Layer 4 of a small transformer language model trained on English Wikipedia (11 layers, counted from 0, width 96). Numbers have three digits each and are written without spaces.
A neuron's activation on a vector x is GELU(gate . x) times (in . x), where the dot is the dot product.

Input weights of the MLP neurons that the questions are about. A number n stands for (n - 500) times 0.00062.
n0 gate: 764670647444635796407613415500532751327461450339432480602350571816654850404660720823758694617504500701393424302262566481608257597433437539482581670450314483381529568130326606561436612389769486472253623544325777617739468546615459652424634621547642802390568519518255577365641395429295602429
n1 gate: 542569453419346435320371549743475381339610468526518488608563585510327586398706669550357660489567614172447514359410567504463525530391281574614248578592389639482629614416391451404471537664548581601778583342710700500344571518635431575258496465522594290504297467563530625581644500613504296559
n7 gate: 494297393467394541682526653516689373458620743726313685598500490472576584763624612603385542487557421449570376389704507487517484462486714577673452618526296439611626571451551682491379440305615617439641373475603526610418542549381575540405553440270425442490519596550356535637487565487546526582
n9 gate: 537375708477562460515541625599638455590313571837541597474391547400531547297447425665543656862434635408485165621436469647593515480590367390507374559407400415670425493504618263633713380284607543379493308626337584775458515591525470647460381489562307649326578473540375534470252335397488618474
n14 gate: 402453468420627496362723702425342593298519642574301504292528599412431356628464478560329634602403673667507650600422533398360416613366556423313388489415681326564534656283486472821198533611514482478407372514606532343486630446517532490434543535281496261511472562337445535605578628667576536541
n18 gate: 606397503407361752213524324507373602358206364701422639520297490474479265529606369355447554503305679500520563640581420507500530547401553500396617393490608583401603456538693533513408517457421570616723340626435610476438426452575469519583435334556445580476338344427426540650514676696355534375
n23 gate: 492261492454295383308476672380573398370716353419476531603413652628496627487615530423440439839711698672644312471688635571500460340402822663633452291379139519315423585417632630488290500310683433483453643656406570773521399360705632531312442508605525484726585446444462655633696549304633459496
n24 gate: 698154453476231440654533311344505618528684721412786687125404626736726534659542495669436463231587634237238500339255674669359658435765556465314574408388189372467371533438408582482524568546844539422414387518338538630287481689573196661794228670418462644453556538734563280477514317495581476582
n38 gate: 447419565399363496731253233585519550580476286723328393597522496438453591605796809576624579649410464357485627504638484469476591439436470446678534489470707713585754557675571474408585543649718488492533515284834535465616477438644612380549418376382708530723325617265460359492592420444488442407
n44 gate: 584625252388644427367347635434558417643475435586623507417457450250665298714600547548611392525644547379624413538531578212447442616439412526653612453442462310459536623503611410648628338437535482471596651579810559243472629569553545490648434641563445425531544318376603524537452339487441413390
n45 gate: 422621603482479416643520486429451391433472398597456459560508609475617439379538500482371523686497463546466609488277437665512613559405359497483483583375610379623555436488618514458329347437607557278582447360416601488518335786557521372480693394632418370456381515420503547581333500686512488517
n48 gate: 803667538473774404581436367276586591489592496524421407460471283518396598389364646601602478546526464445522393553462659469734336568370667533604775652757612365481365537710563402431451728566262364610507545518529447488637407413456454654485653493380553321700721454232391463552387534518469733270
n57 gate: 551438441596311514513558382520362376477445412699571360535494457500640436695575629468432417666579568659497417425578630636624570586497225616471555535487686457588322448256408531528451607538592550591349237636519497403467616686644356404614332366460461606503513348212476487554445575573378437440
n64 gate: 509509363809435343574687594611511596497454636581575463559402694377500689503346579468461429334483561401325625550335500408377500656503531587672489509583711405564445592526562464342576470441400449593536442456561436488713466643486439558418427528512424523439532518570575526472532647378509365534
n68 gate: 302656389577555413664553599449618481557470639392553514506442568512645327703418467597467360548438374451555741662544422429477497437546531449375310367581737479611603522532549649506551494570352399333524560404869561526525528640512513491534407494461281497497481494629415528481607478765503506387
n69 gate: 564566348441514551433439389718473335527351576600421507640580507581528528431800568613457507240638529315547577244479352588752341635425402426469683375497830442545467691441561497381195599530437624364381342339668580595573551327450601546487420372525469520476469581590532421554579411517531409533
n87 gate: 420617512634441668334546458715538380527623496564600596594511428592425456418477617654257687393568471481776511777337548591488435459536439746385676576339619667550476319367496646444668361421661504524720593360314496544558653757676496393617476598798702699477608646477608627462531635561208253399
n101 gate: 777570779535314717670665519660515426300496496416438654673515488412350704602341443373427538476409760496296715348515655421620527606552561492699550515596206595190154442292299560563317436534496428424455485544455555468578508578556445309508590693548582798481504433436620408584662415621445516440
n102 gate: 492545832619648577652208492439488427540470714324444370625473650469368321572407513673222333789539479326445535703419446603350524402332500491305659179444544674597627524312496586465516496289611894571547407504581300703569444435508480546429373480471488548472368299732392472520206601658434602363
n114 gate: 549600546562449423613778406604455477553743267671584183682374488656402492678323484469544636543470476530638631488508638382476542561672613351466455496538496237485597412442410541496458496236547634528452485697438485535319413558326458547433765376531635496538527480109128409643653217451508566474
n119 gate: 414508407586352381615803590565397496703585548342264448597605405580639629453448525280366571455465352606402441456335393397529366793571650591441421563563557489536331380411359384627464372496288430429558572167592670685282270387574609565375329225236746615597420729406446532390432304292627350601
n130 gate: 632402557285296344716169404233572492585435748327261377484402328431500635556606807549138629483528440440548703455366563554630572323275660434597508588379478423431372285566424469496397588389459801394590370407602508458422540410622549434659682472646353625300326384599239605348402374472707525472
n133 gate: 474354601470747559864382252594533347374504437562548728565281580398572411590216461452609467489431249671533478496463638790604643547434526492566555357559295483507371359277686504333586515348511500500608738557382470668421548455468643571653481289756478404388651485370412570643481519580519598565
n149 gate: 524644213479354318571492536554290434642340553700317399766480597914233390552553265492423552550420397620500556414635210575686395509154633570633508516326545346525311211313552385708418542520583550483595148336418455513397375545358479477504492512622471544574447367588445358379357643480429330524
n161 gate: 538363348397798640603369458774458574504471508334465613647470576213440416373547366481459588385576557538504462535539484444709619574273626508400676527585217650414373848524580579567437680553425360657545481567254280280398535539564308544405267378360359247671442294458496620397562329599362461643
n167 gate: 569512547508691496437512492382523438539241609302450659610590428629560432196539410752480619508299692534272549206745496576480435471496401454581381477588406690469386442579664470574527300489524412431500426418459370412645550735496363378352563500552344558543211555273789226641275360606219374508
n168 gate: 407476543504605337488727685385706476418296394705676513427690200459589309500267199622673566343711541392635442516421460383443706575652512415224345581481478526579504343652512352628401504813436642549614480523424365460250508504736429347423476720557472477421508287427467563608252370608420500409
n174 gate: 685662565627504504549588512686710460520262396558612245664745641534447396301480521208424492434504508598461567492391595644351302483441468526250532488448606545653356520643543644296455459746561355642290395462461386182549492702550678584316643610372343635520460463649571792630143632630553516683
n175 gate: 400457429393506402597668349537643349479451558426417444635393636386623564396426529506519561576512506506341590460432525554541479695551403450573436415579435445497264341434491432435407563563441611500666469562382677601708695686461602518437462494668658515481830444410538482524614392660660556390
n187 gate: 853372369558567630483419620364504787419491814691370553405512302632730576500488286480568339441708427660620536533475550416280387439368528681484528387460026731750569463591552642406562580512512370581464304317480413408640557455492686275592745344508328496344630600428521459420373357656458413690
n0 in: 403301500382561541500521319344415324479536371451363606525533385528803678468302603449841360421433351601211525474586465474376572314357622768589623622296486520216446342491479753447820355446465615504641586586648613822388742599695180423374714781324556640534564378571677547589290324504417561429
n1 in: 486702561584646549595514500269355357443299250522564431528424607405482430579525732422418323537420553440500587414350397397441528254381563635567684556518622413475436657562276424517489573438456710519486414340418297518507670273421525388388442559507367306744695438472393607451350779626627500279
n7 in: 395643431218755590457389425461754554576492627512615434440489472824606516626569460423536398327541714508583455767404271496266705602420489546766170511656432359515629496773609296706608334396527611376404462599614547326515511531541484566361438549480473454496206445642472477417512396432637438470
n9 in: 443418651420456353408546611544497407457338529870422572537380569379521614372422479589536691654624601455489262614332411476536529390497432406583537454417446565634348503427503475639585530385544503455564378572494561571439431608595491555610418460536329517361641503579395575435422488412606482399
n14 in: 413503500689693402265541527348541593558435517546398360493726648334567614366500601449353524546420337728483373528428461535472432583332443415330574672368704484634634531510544563655465423390381401450321435598622618338545497376401507533517709382229528331493439650417404568665538678513633260593
n18 in: 407473439307656615372634467254440561460178463672460566651562291455431279418405334372412620531470650318735543589398410469538737586412507522463630417647466564517664389308553438691575608490356392613611470536594582378370493466562534529477455318708415340520349514540566476350547510467462473628
n23 in: 496523515595557627534455581549511564526615328648541633627522461302454639508264676623461341412336567570482686632414412293651600449231151577622640467256463570500429303549635363575647542257253723500756668507457451646368593466424508454489644478573466400440478565347411567695668414317656568583
n24 in: 609701608524378191386445539496630548583479380533452401469747607470516430353552542460500500565465630582547531588512299279364583669554422173512472386587368474644630607411488373538677545279536467272612696249680399422548555592820416583247338613181452461796357581562290599547747544383577512249
n38 in: 373467475316485358548582298333578670683294287590417554542458745589419575508533330554447340526493462595645609602471582356552618599462578481618439401714727493692603536617567465490354437556456426673350467555666478626555586536650515627546397398396417265674443515609493636479735381821202452608
n44 in: 443513399483663335487452675340545341397644455648539702642550604288689302503487381730347571543395589427538592490575570397513410390585436441407625401388736363549558568651652390400457390428444490439522438450562579383395722369513474580633576544573363429676564507494396364704296542544457543535
n45 in: 515548405472492333765652573528686575348500626324531403366789237463452439728445619375291698524615566458427531456653569738650597492422392648310380253551452478417508469540296432285583419702340621541371264376451373694171660603542377683615380412302461477528364484611500437508476500500460440797
n48 in: 554441573585546666479393289234524597517588649442383548527487696667337665496350584687478705511470296605669493392340414610425579460681490522634373503569412409566613614299571544600458265628563511439600510632397374653510552287721409385605687476422253521667500398581590669486569594480525598567
n57 in: 359408511195709842407583496466597538579677697488504553382324504644399688704614508526369305395533508593556667626542617702539380548397250410613552597219651450550636530596459511536362500309724750212288443612551393492546530294496707644652558541621424395626500430622645542537572530522461508577
n64 in: 556430516786350448554298456676665357784315435470480395603677529400517235504639453537623263446166543636428576537610471550395195427594532526520480420528442580451419747686488469461631567595450626255469431275531368379836351467701332523428438524588676617414601629710555723684264687615438323504
n68 in: 580593634564466347610437627448452274507284470616515380799525347682492419347348675537465496534435586551496696451289279584638431504786471308331526686364263570600605522530493625557578568766511538612733411447496564508224489660611422588583568591412388720374500394511546518587374689725383568432
n69 in: 722636467530455488563358561743489386533485471302606606543412598545702318616507630453443312294593465597464496268427583620292590527592385500370475335525302741540438376359536613311408308781519598682320354420433500485459649452359456608278511489432419605592631493251462482687390405543358307422
n87 in: 558600537523673304470548410537500341566441540366735492554400363367515336516674292595662398575630422702334313545559549360294271445538678413587376746631390282389597474552626415567403455443549345389301290500405422625470409600550660489468406532583322445445405327461744379496338485605755395707
n101 in: 540333673579560418335536583652489599449543434427485219550667591493545675442504531280385631436385612385514425533592458556485246624772500250667863500754427486482415463567568521468326406525534383691376621563419764440519329537422448584356470496640696562434460313353568548713438614367257455518
n102 in: 320487504613491464522364458237508568394396253558530514612521491278295367347393451547094660360487352312563638392355540544610340658384177624306386622428509452590725649396350558291461684504500575802731171524516535469582606736537293468446799471382680605547496604359111351542338641563483565533
n114 in: 726472676365414322425385462493583318507119643460604647554561327523625272666704698660423358561520423394602500588650295443514566578617462481476628448365485513511695604479637568373518748490578597471389248500607397238465690592436334477370560503374518600521483504456551382510416483360489511456
n119 in: 441686304615522609641771601500584585553642581511496637493452456430782515597368567405433514728493332628379396596582507540463413425574413695458510507637398617600586493590632705575579365442327267603438677324690489598507430500452518429279295576213617675674581486590646521671581313441482511510
n130 in: 414539542504559476457572474542594627569516657142336364541374232380696623884346508473516598527478331391343586423500323531488617431308575488606560797352449453477585409473493348537519398515302500540363504354698353484230390434718500584575531672759631439404508340463718306334420469418597554270
n133 in: 643595595415504535578645404452791693438670569299504567472507384731668617577347424529595518552678554454233539621365507604523565677447647378716532314414476305540220572522283549270467418454596388364563682472371736612562507489511316292504411603668431353361410567521492525482540355568459673461
n149 in: 421445386716365539549562554581746485427399551553496457464355568670496443519621324551699446560436693522511389559551466489500522759733594445598334644431569469559508303188461465717334154393697545698408449472560407568338558647422500531425474410508482630570267444357390460529328222514649593748
n161 in: 407469554353375383488549709527304573769286603425549471437393630428414595411477396454616669484422576478593638588229669371398545302484725212587541414406353285557456466407265345372773727259260539389478500351467500351365398512401469493388647605684358590584606477782461390395466462425574388470
n167 in: 581409425372396629520407366310558759621400398647555749668348657441320666281402422824529647348523632393569550551453609363593446417394512614461550427620500588524747543460581303327654456530400391561557559216500441375433593334572587526546508327762630554693418468771451707435676394163440667534
n168 in: 395480587600571454358776551622551720552377561741601428528629467410571329457445479558527511373599604443452367535326616453425634586606417531417454526440382446660442411518472419555547444598541673515559451475494500467305494590640447483404432497646317500520311385416485581636494399460367497525
n174 in: 475594353500766515547475707532616604525284400467393266594545640392303367413593403286530595555601451472542493543543614350541659534493458331253747419362622386500485631627720428373475478653598419641448496326445525258597645507428648660455504483705493398418617478538400305584268603727485399545
n175 in: 486553364511649522567490289412473413476559629388611661480493504648564442533434431334464383376456559493531435507531278347690490596740329616545600524531331507469449289419459557487563321601306210518571347533367472600412503528524258282514578197264517490552548628534673593603309535276415500332
n187 in: 563414453380449428522365199410620500351477618556752700490421393517657496477557343600627458690503432427632654543664467606603588428731451558468380346521504389479549571344678555671374518732689269444417357602760673500640546327407475486462689528474349475550539547573422472605389201538565627628

Each question shows a token from some text and the vector x that enters the MLP there. A number n stands for (n - 500) times 0.0097.

" for": 837222597500436412493387621399386313465436757672436608635487457519673556656546471625413411473575568551455488535740421507477281704522570704528507521595556420461504384398576368518547725438676426418463513621584472363657447636537501389432622619530507473502572450149431467601698442575551320491
The two highest activations, in order: n187, n114

"\n": 627461432330562370357485459341416382341498640634276634627587534454611495416669534462565730530593312569473512544594587542457323501396590611519577405471606486508407599347781466597615472515506440622554591592648642645554632763690410521469724617437338599552552455349374412626694615525721426561
Which neuron lights up most? n0

" sat": 663409590629670562389630421596480277616510371584513565652490507520620585552457505468357619542624543413557433745386472227292538465488652586644415396509519344574405478466416424647545672517390314564405480466348567451535584603310614533763509417763553594406395389360432538705708628692603384602
Which neuron lights up most? n87

"0": 619604484361733387270436528437443402381452474612468507637474478303581662708611621621422526404642228481556585417511383677524525433589492497526635690404682518518305508415473327475489416482649419613340575392670380425376355645567312437472353541510562444305606360427416675598696425593546378627
Which neuron fires most, and how strongly? n130, at about 1.2

"-": 640446662315629443485522496251588471425344690658481711723626446395525834558567490500496650526536349490559437370720495498372314634638546518444754436530701442571483578444604455532420590429388572532306642484534452501473539600582321491572521546540514590535570381376334500676615552524692494655
Which neuron fires most, and how strongly? n48, at about 1.2

" ": 595487424536492529447677508477451278398503567559505675542562600580526571496652388502287466404549390571532378540578437551547319672376425665561341509629645429513344725337743425446602506464573577593429592506825452569469445643479524408580528383680480449444615259389393462751662628648700479497
Which neuron lights up most? n57

"ang": 296594439497399407502646613562617541423525531661450510615621529373785538505630606489544278646565627524638539502327532407286598483415388430431632540519642381629389429376554433532532631531391335238522426354582578573443490617369598596301486353393416562581526290499394539635585437586514298811
Which neuron lights up most? n119

"mission": 401369530550546239430665434459619389460547679849372497609531610402618503567642675497577388544541555491439714625388537472474546610353433688595558558470612468589556338343612713501449524398480321436561333442734580421457493618414454559349490362577772497349688436401434639508607424633440519471
The three highest activations, in order: n14, n38, n114

" in": 706376555468413517529503608368447530598450608773349652671532427493578572541525470664358550558532447587543726488708512452464396687626486750481467507569596514531362524452665398465555680333393460506392481373764485328483504790426390551331591671549480496550549557358464587688682530574557320664
Which neuron lights up most? n187

"men": 450456587562694285395623455300506520490493647814466373498446521477728531506751620522442545536507638605476548592409493255506556511528365486570481383618701342455392405601651361542475411475613488229653396408618389584357469549532487546418321575534500496378752451406522646523659418721550450513
The three highest activations, in order: n9, n44, n168

",": 582460564675533511553449442545440487297460605576467500579658593432714559499670464465432452587758400651459594421710583780393493527608645632536367532417549364527423415331579579419570576505333568513425573806477567375541568548461380305447454632616561441423591333451490322854773545492505401539
Which neuron lights up most? n101

" Ar": 345483671541303311436553540473500458407442410931481671680404499386560528636482752403382575417598534452512506571430331424300546560564443592467638423606606289406548649483573460471536427498444461303428416621487537517679526573676444599495401418627531567496548334501533653736659507695463359695
Which neuron fires most, and how strongly? n64, at about 1.8

" more": 611362364634413345469459581476349461771381554700461497653448504449707691636556438667403559632664563458490561597551472563595378587616629564540566505505706561604472663605411414470511682565458485749419605601498532523380336642466533636542386518724619404558553488407273555731644350733485470540
Which neuron fires most, and how strongly? n38, at about 1.4

" app": 608347573440440325450723390375431322411369411632534594567262439366706465567660586401483448443509439323351488632492499178377536711420641658490447540457583543737513436237536449641439551465461574570588439636576548488710423658469593452392402449657535444384570470505549477679601586707470515621
Which neuron lights up most? n18

" the": 659348440369489365559373528468387414471450696769441715617512643574707629348540526442394518505575488521564411551634441598338389637614401731641604462420766447507448547395503410450432515534236545520155499587561492495504533663505378503441439602536514411413525517321383479522672443504540428590
The three highest activations, in order: n69, n14, n9

" and": 461287434371520357524371542487454485386555765523451660652555581400614661536622528362348522565563619525513538484704533701449632335517468653498586466531545516635381472368581448576547589349150536582411596550511468382665307548531431206384444469620472393621503383555459438707663601665462325652
Which neuron lights up most? n161

"2": 619557611505553459335482389462512577473445470666318487638666423395685782660694531544589616448640374543409643370425467674651553484584604488649480574512585324495395578413810386565463464430473427667367451328559371365373403657503365541554349384409705419337595488471320596541588454663631401498
Which neuron lights up most? n130

"chi": 326526353502400417560527597478711401436440590602467573517440598246633654463594592373488475382701460602514370476427509328276547523537354414474663581499625314626433534512712569468624627593440258271413346342457614480335631595472537410428550471555493556545588367380344632653675513663607320636
The three highest activations, in order: n174, n44, n14

"qu": 617664682434525516380548670575647424454468506469574441635605745659541594740322630279502425512717711530378427499474599336416457493308356555545542437506605391679381667473417483599604587399478510434502298461396483612596665665480525572692521458695465407630621400321515556656774516671577474488
The two highest activations, in order: n57, n23

" The": 731326473438471410476410454451440394556514556686550721489376594604693702279412506508506519423541509454569433581646442662275454628533405729658606411407776416508444581487443529494503453536175431590172556665533521474567524622444305511552434527514568459476569510338402530516642437523508432506
Which neuron lights up most? n69

" Seven": 686355680538425327497403510435367524643560572834460430755456752337779593655504502562619605529532459514546473590533361532458545607422554506474571443532894407549479432446490463507505429609485539436415458397713597500417423595485277561435518430610508628496613491442523629649638481603529425583
Which neuron lights up most? n38

"u": 195515427466591338659629676487594492477620624750393460699606557440675497394566676490477424581710641607616580477551421562407606544632345494422608510455644541569365344447699383470551650451523482214545463488538594586458408676339478440334484536581291523595636330434345555570518534557531309743
Which neuron fires most, and how strongly? n9, at about 2

"1": 422469599444619454206545489397358640436624551537461619410548618385630728585633482365461462397665500543492564506570527723606415516424493618718555529375664351583353653422734477425489377403591628648300453540630499351345367786475430399487373459364522561357389436542392634683594495547472488471
Which neuron fires most, and how strongly? n57, at about 2.5

"s": 351472369575656507540651464395505498491369715772502396605502470568759529408616630458304418594661554589540615631494601390447630451698446513520473298569631377513514585471653485499570377324411488212533410464582493524291399657419370667495502548631561536430685424529468460632714517655655407699
Which neuron lights up most? n7

" Den": 508476608593453424437589557418475426516523523862551494722345609345797428607434712542266421422684532619612558496395400355335565465583449488483436200474648416572488502617514382653553497423410399340437526541585468445532465596589450525491391650675463662382490353438568603649638575641531411570
Which neuron lights up most? n44

" opened": 736317504474582274568298508394482442632459659758359460533475490351704493658576504436291501530571283397549577687490608566478493692563644703548334572373664350679270368480471565525584600452414428521444548512513499497413554595528474303431500464765539400363578479377520494536586573595438332514
Which neuron fires most, and how strongly? n130, at about 1.5

" Quin": 499552526665430457502496520418463468451499475842509515688447610434659558703616638528432440503478557558523594761418360335370580589419252458562498434489658375593433488422598560527526587585421379273436454419635722373364562678740356604522519552671366712441620314648508600674583475614518418534
The three highest activations, in order: n68, n44, n64

"co": 452578198367522376557570524490470468314530651720443308397444554547548514558555513356561433499633549530531498607594375461386445495513350531564492535494609398537393539424592588717480780414441288319550450516555442478294632691495491397367503404769406554461691459323244537705611464695510562626
The three highest activations, in order: n149, n187, n44

" Unit": 541504637476463388411560610370588430742648692774534566784380786340725545423615723424533359395542538531538461513468515493494652687446438627433467487621693402659473467491417556482394526582441399360597391560612635522680546685654483545429423414604666530386668414321477619571540437544457331376
Which neuron lights up most? n64

" farm": 453519518464606308516627355540373407572453739688398657784525605518748519477677631449473396580556563455352453623407552336546553653522445627428384451432795391571493370450389483451622680610435480420441481647488521516394589721391440529449529467723670370276557449375527639732515509570484424432
Which neuron lights up most? n175

" –": 483456674583382359370395568375631434389360604521395519555544469392536537511752304609364416405656310553621536534638708679342543626507575740535647284617603450548471354308668536692610615331400505514512513534613470455695477768526456490423408561409467553502494385345384410612604395580670542508
The two highest activations, in order: n102, n187

"8": 424578628394674363420621444306539519410591662630518523525569713403575578611531480413504297382664580410422422452679487721696708581576518506594450541527724493417269496487574424349617565327508427487590599768458604248479448735484411440555520517719414501368685503518493579637620398539515455654
Which neuron fires most, and how strongly? n133, at about 2.7

" Pa": 319408468270439517466596448482535496380385440898371439690317606456606547554655568380415705444652398460520401605455504385372466637465343547476423314580498511381417516450599483674471497420368443220554423609614399467441426675631473537467493480530312502513676403619508644793625512721549383543
The three highest activations, in order: n18, n9, n7

" Department": 421486448514618476376593525301575406633486629752494594599399614352744466388635741493538397599622523380571629715565513540527644685549460522419461450537534399584421333500514555467388628561314375360510481499434524373506518839550393410280533343609500534331750469257461614662473358565471421582
Which neuron lights up most? n175

"and": 242602483368367444367432465399555479562503596826640396556540580289712398546432617561483420596654599439510451564558474346394700438612379521396429617535558335581290425367631568565533628485483470104408303472574507510523470564467506634290442330552449480547615444545573578622519517540593409799
Which neuron fires most, and how strongly? n9, at about 2.6

" East": 456642596404431290439498513405466451573443608837408659697500633531809483526579463412446507622586547506478461587323426568557606688506488484412474380679761421522348444574486477388479620486439504345350639559571478529420594647488368594350593370606517462542541486425454735621529542635510406746
Which neuron fires most, and how strongly? n9, at about 0.95

"g": 205455586494511320525607511537653630252580609611589501458496503473726502450683713399377279677747546456637512479510416442386443536538421561528496425495680497257509425538720499510514407342410438182551377325525541537419672619390483461395442540602485518519634337476392575434613399702606459639
Which neuron fires most, and how strongly? n45, at about 1.2

" P": 393403567343344448436744414460560374288498438769455597607458570501724444406623661321491545500695547476431416575442433433439481599455438529477470311564646451487413611470607590462433563309309423335447487349515481591347584698484531487523388434682397411577634242493375661737496602640542350572
Which neuron fires most, and how strongly? n18, at about 1.4

"ha": 189577431412569624525511603367675516374623686682394364564416511422676509530613706556497532472664558571478419611388472455417565663514150385504454372566475412538396530441639527427570506552350384231536479435469368461325542595341613389384528327504498516440538421680331676540641350607641404702
Which neuron lights up most? n7

" Am": 321486648597345490323603510381519534558468416714426619548346622457730410481554546493316534512775567522418487768605519477366726545439471567615496403622633448518470651519653493542466556434280385373375312569372660437486555676493486572571583624634526551576438390541598491597674691684525317646
The three highest activations, in order: n18, n14, n87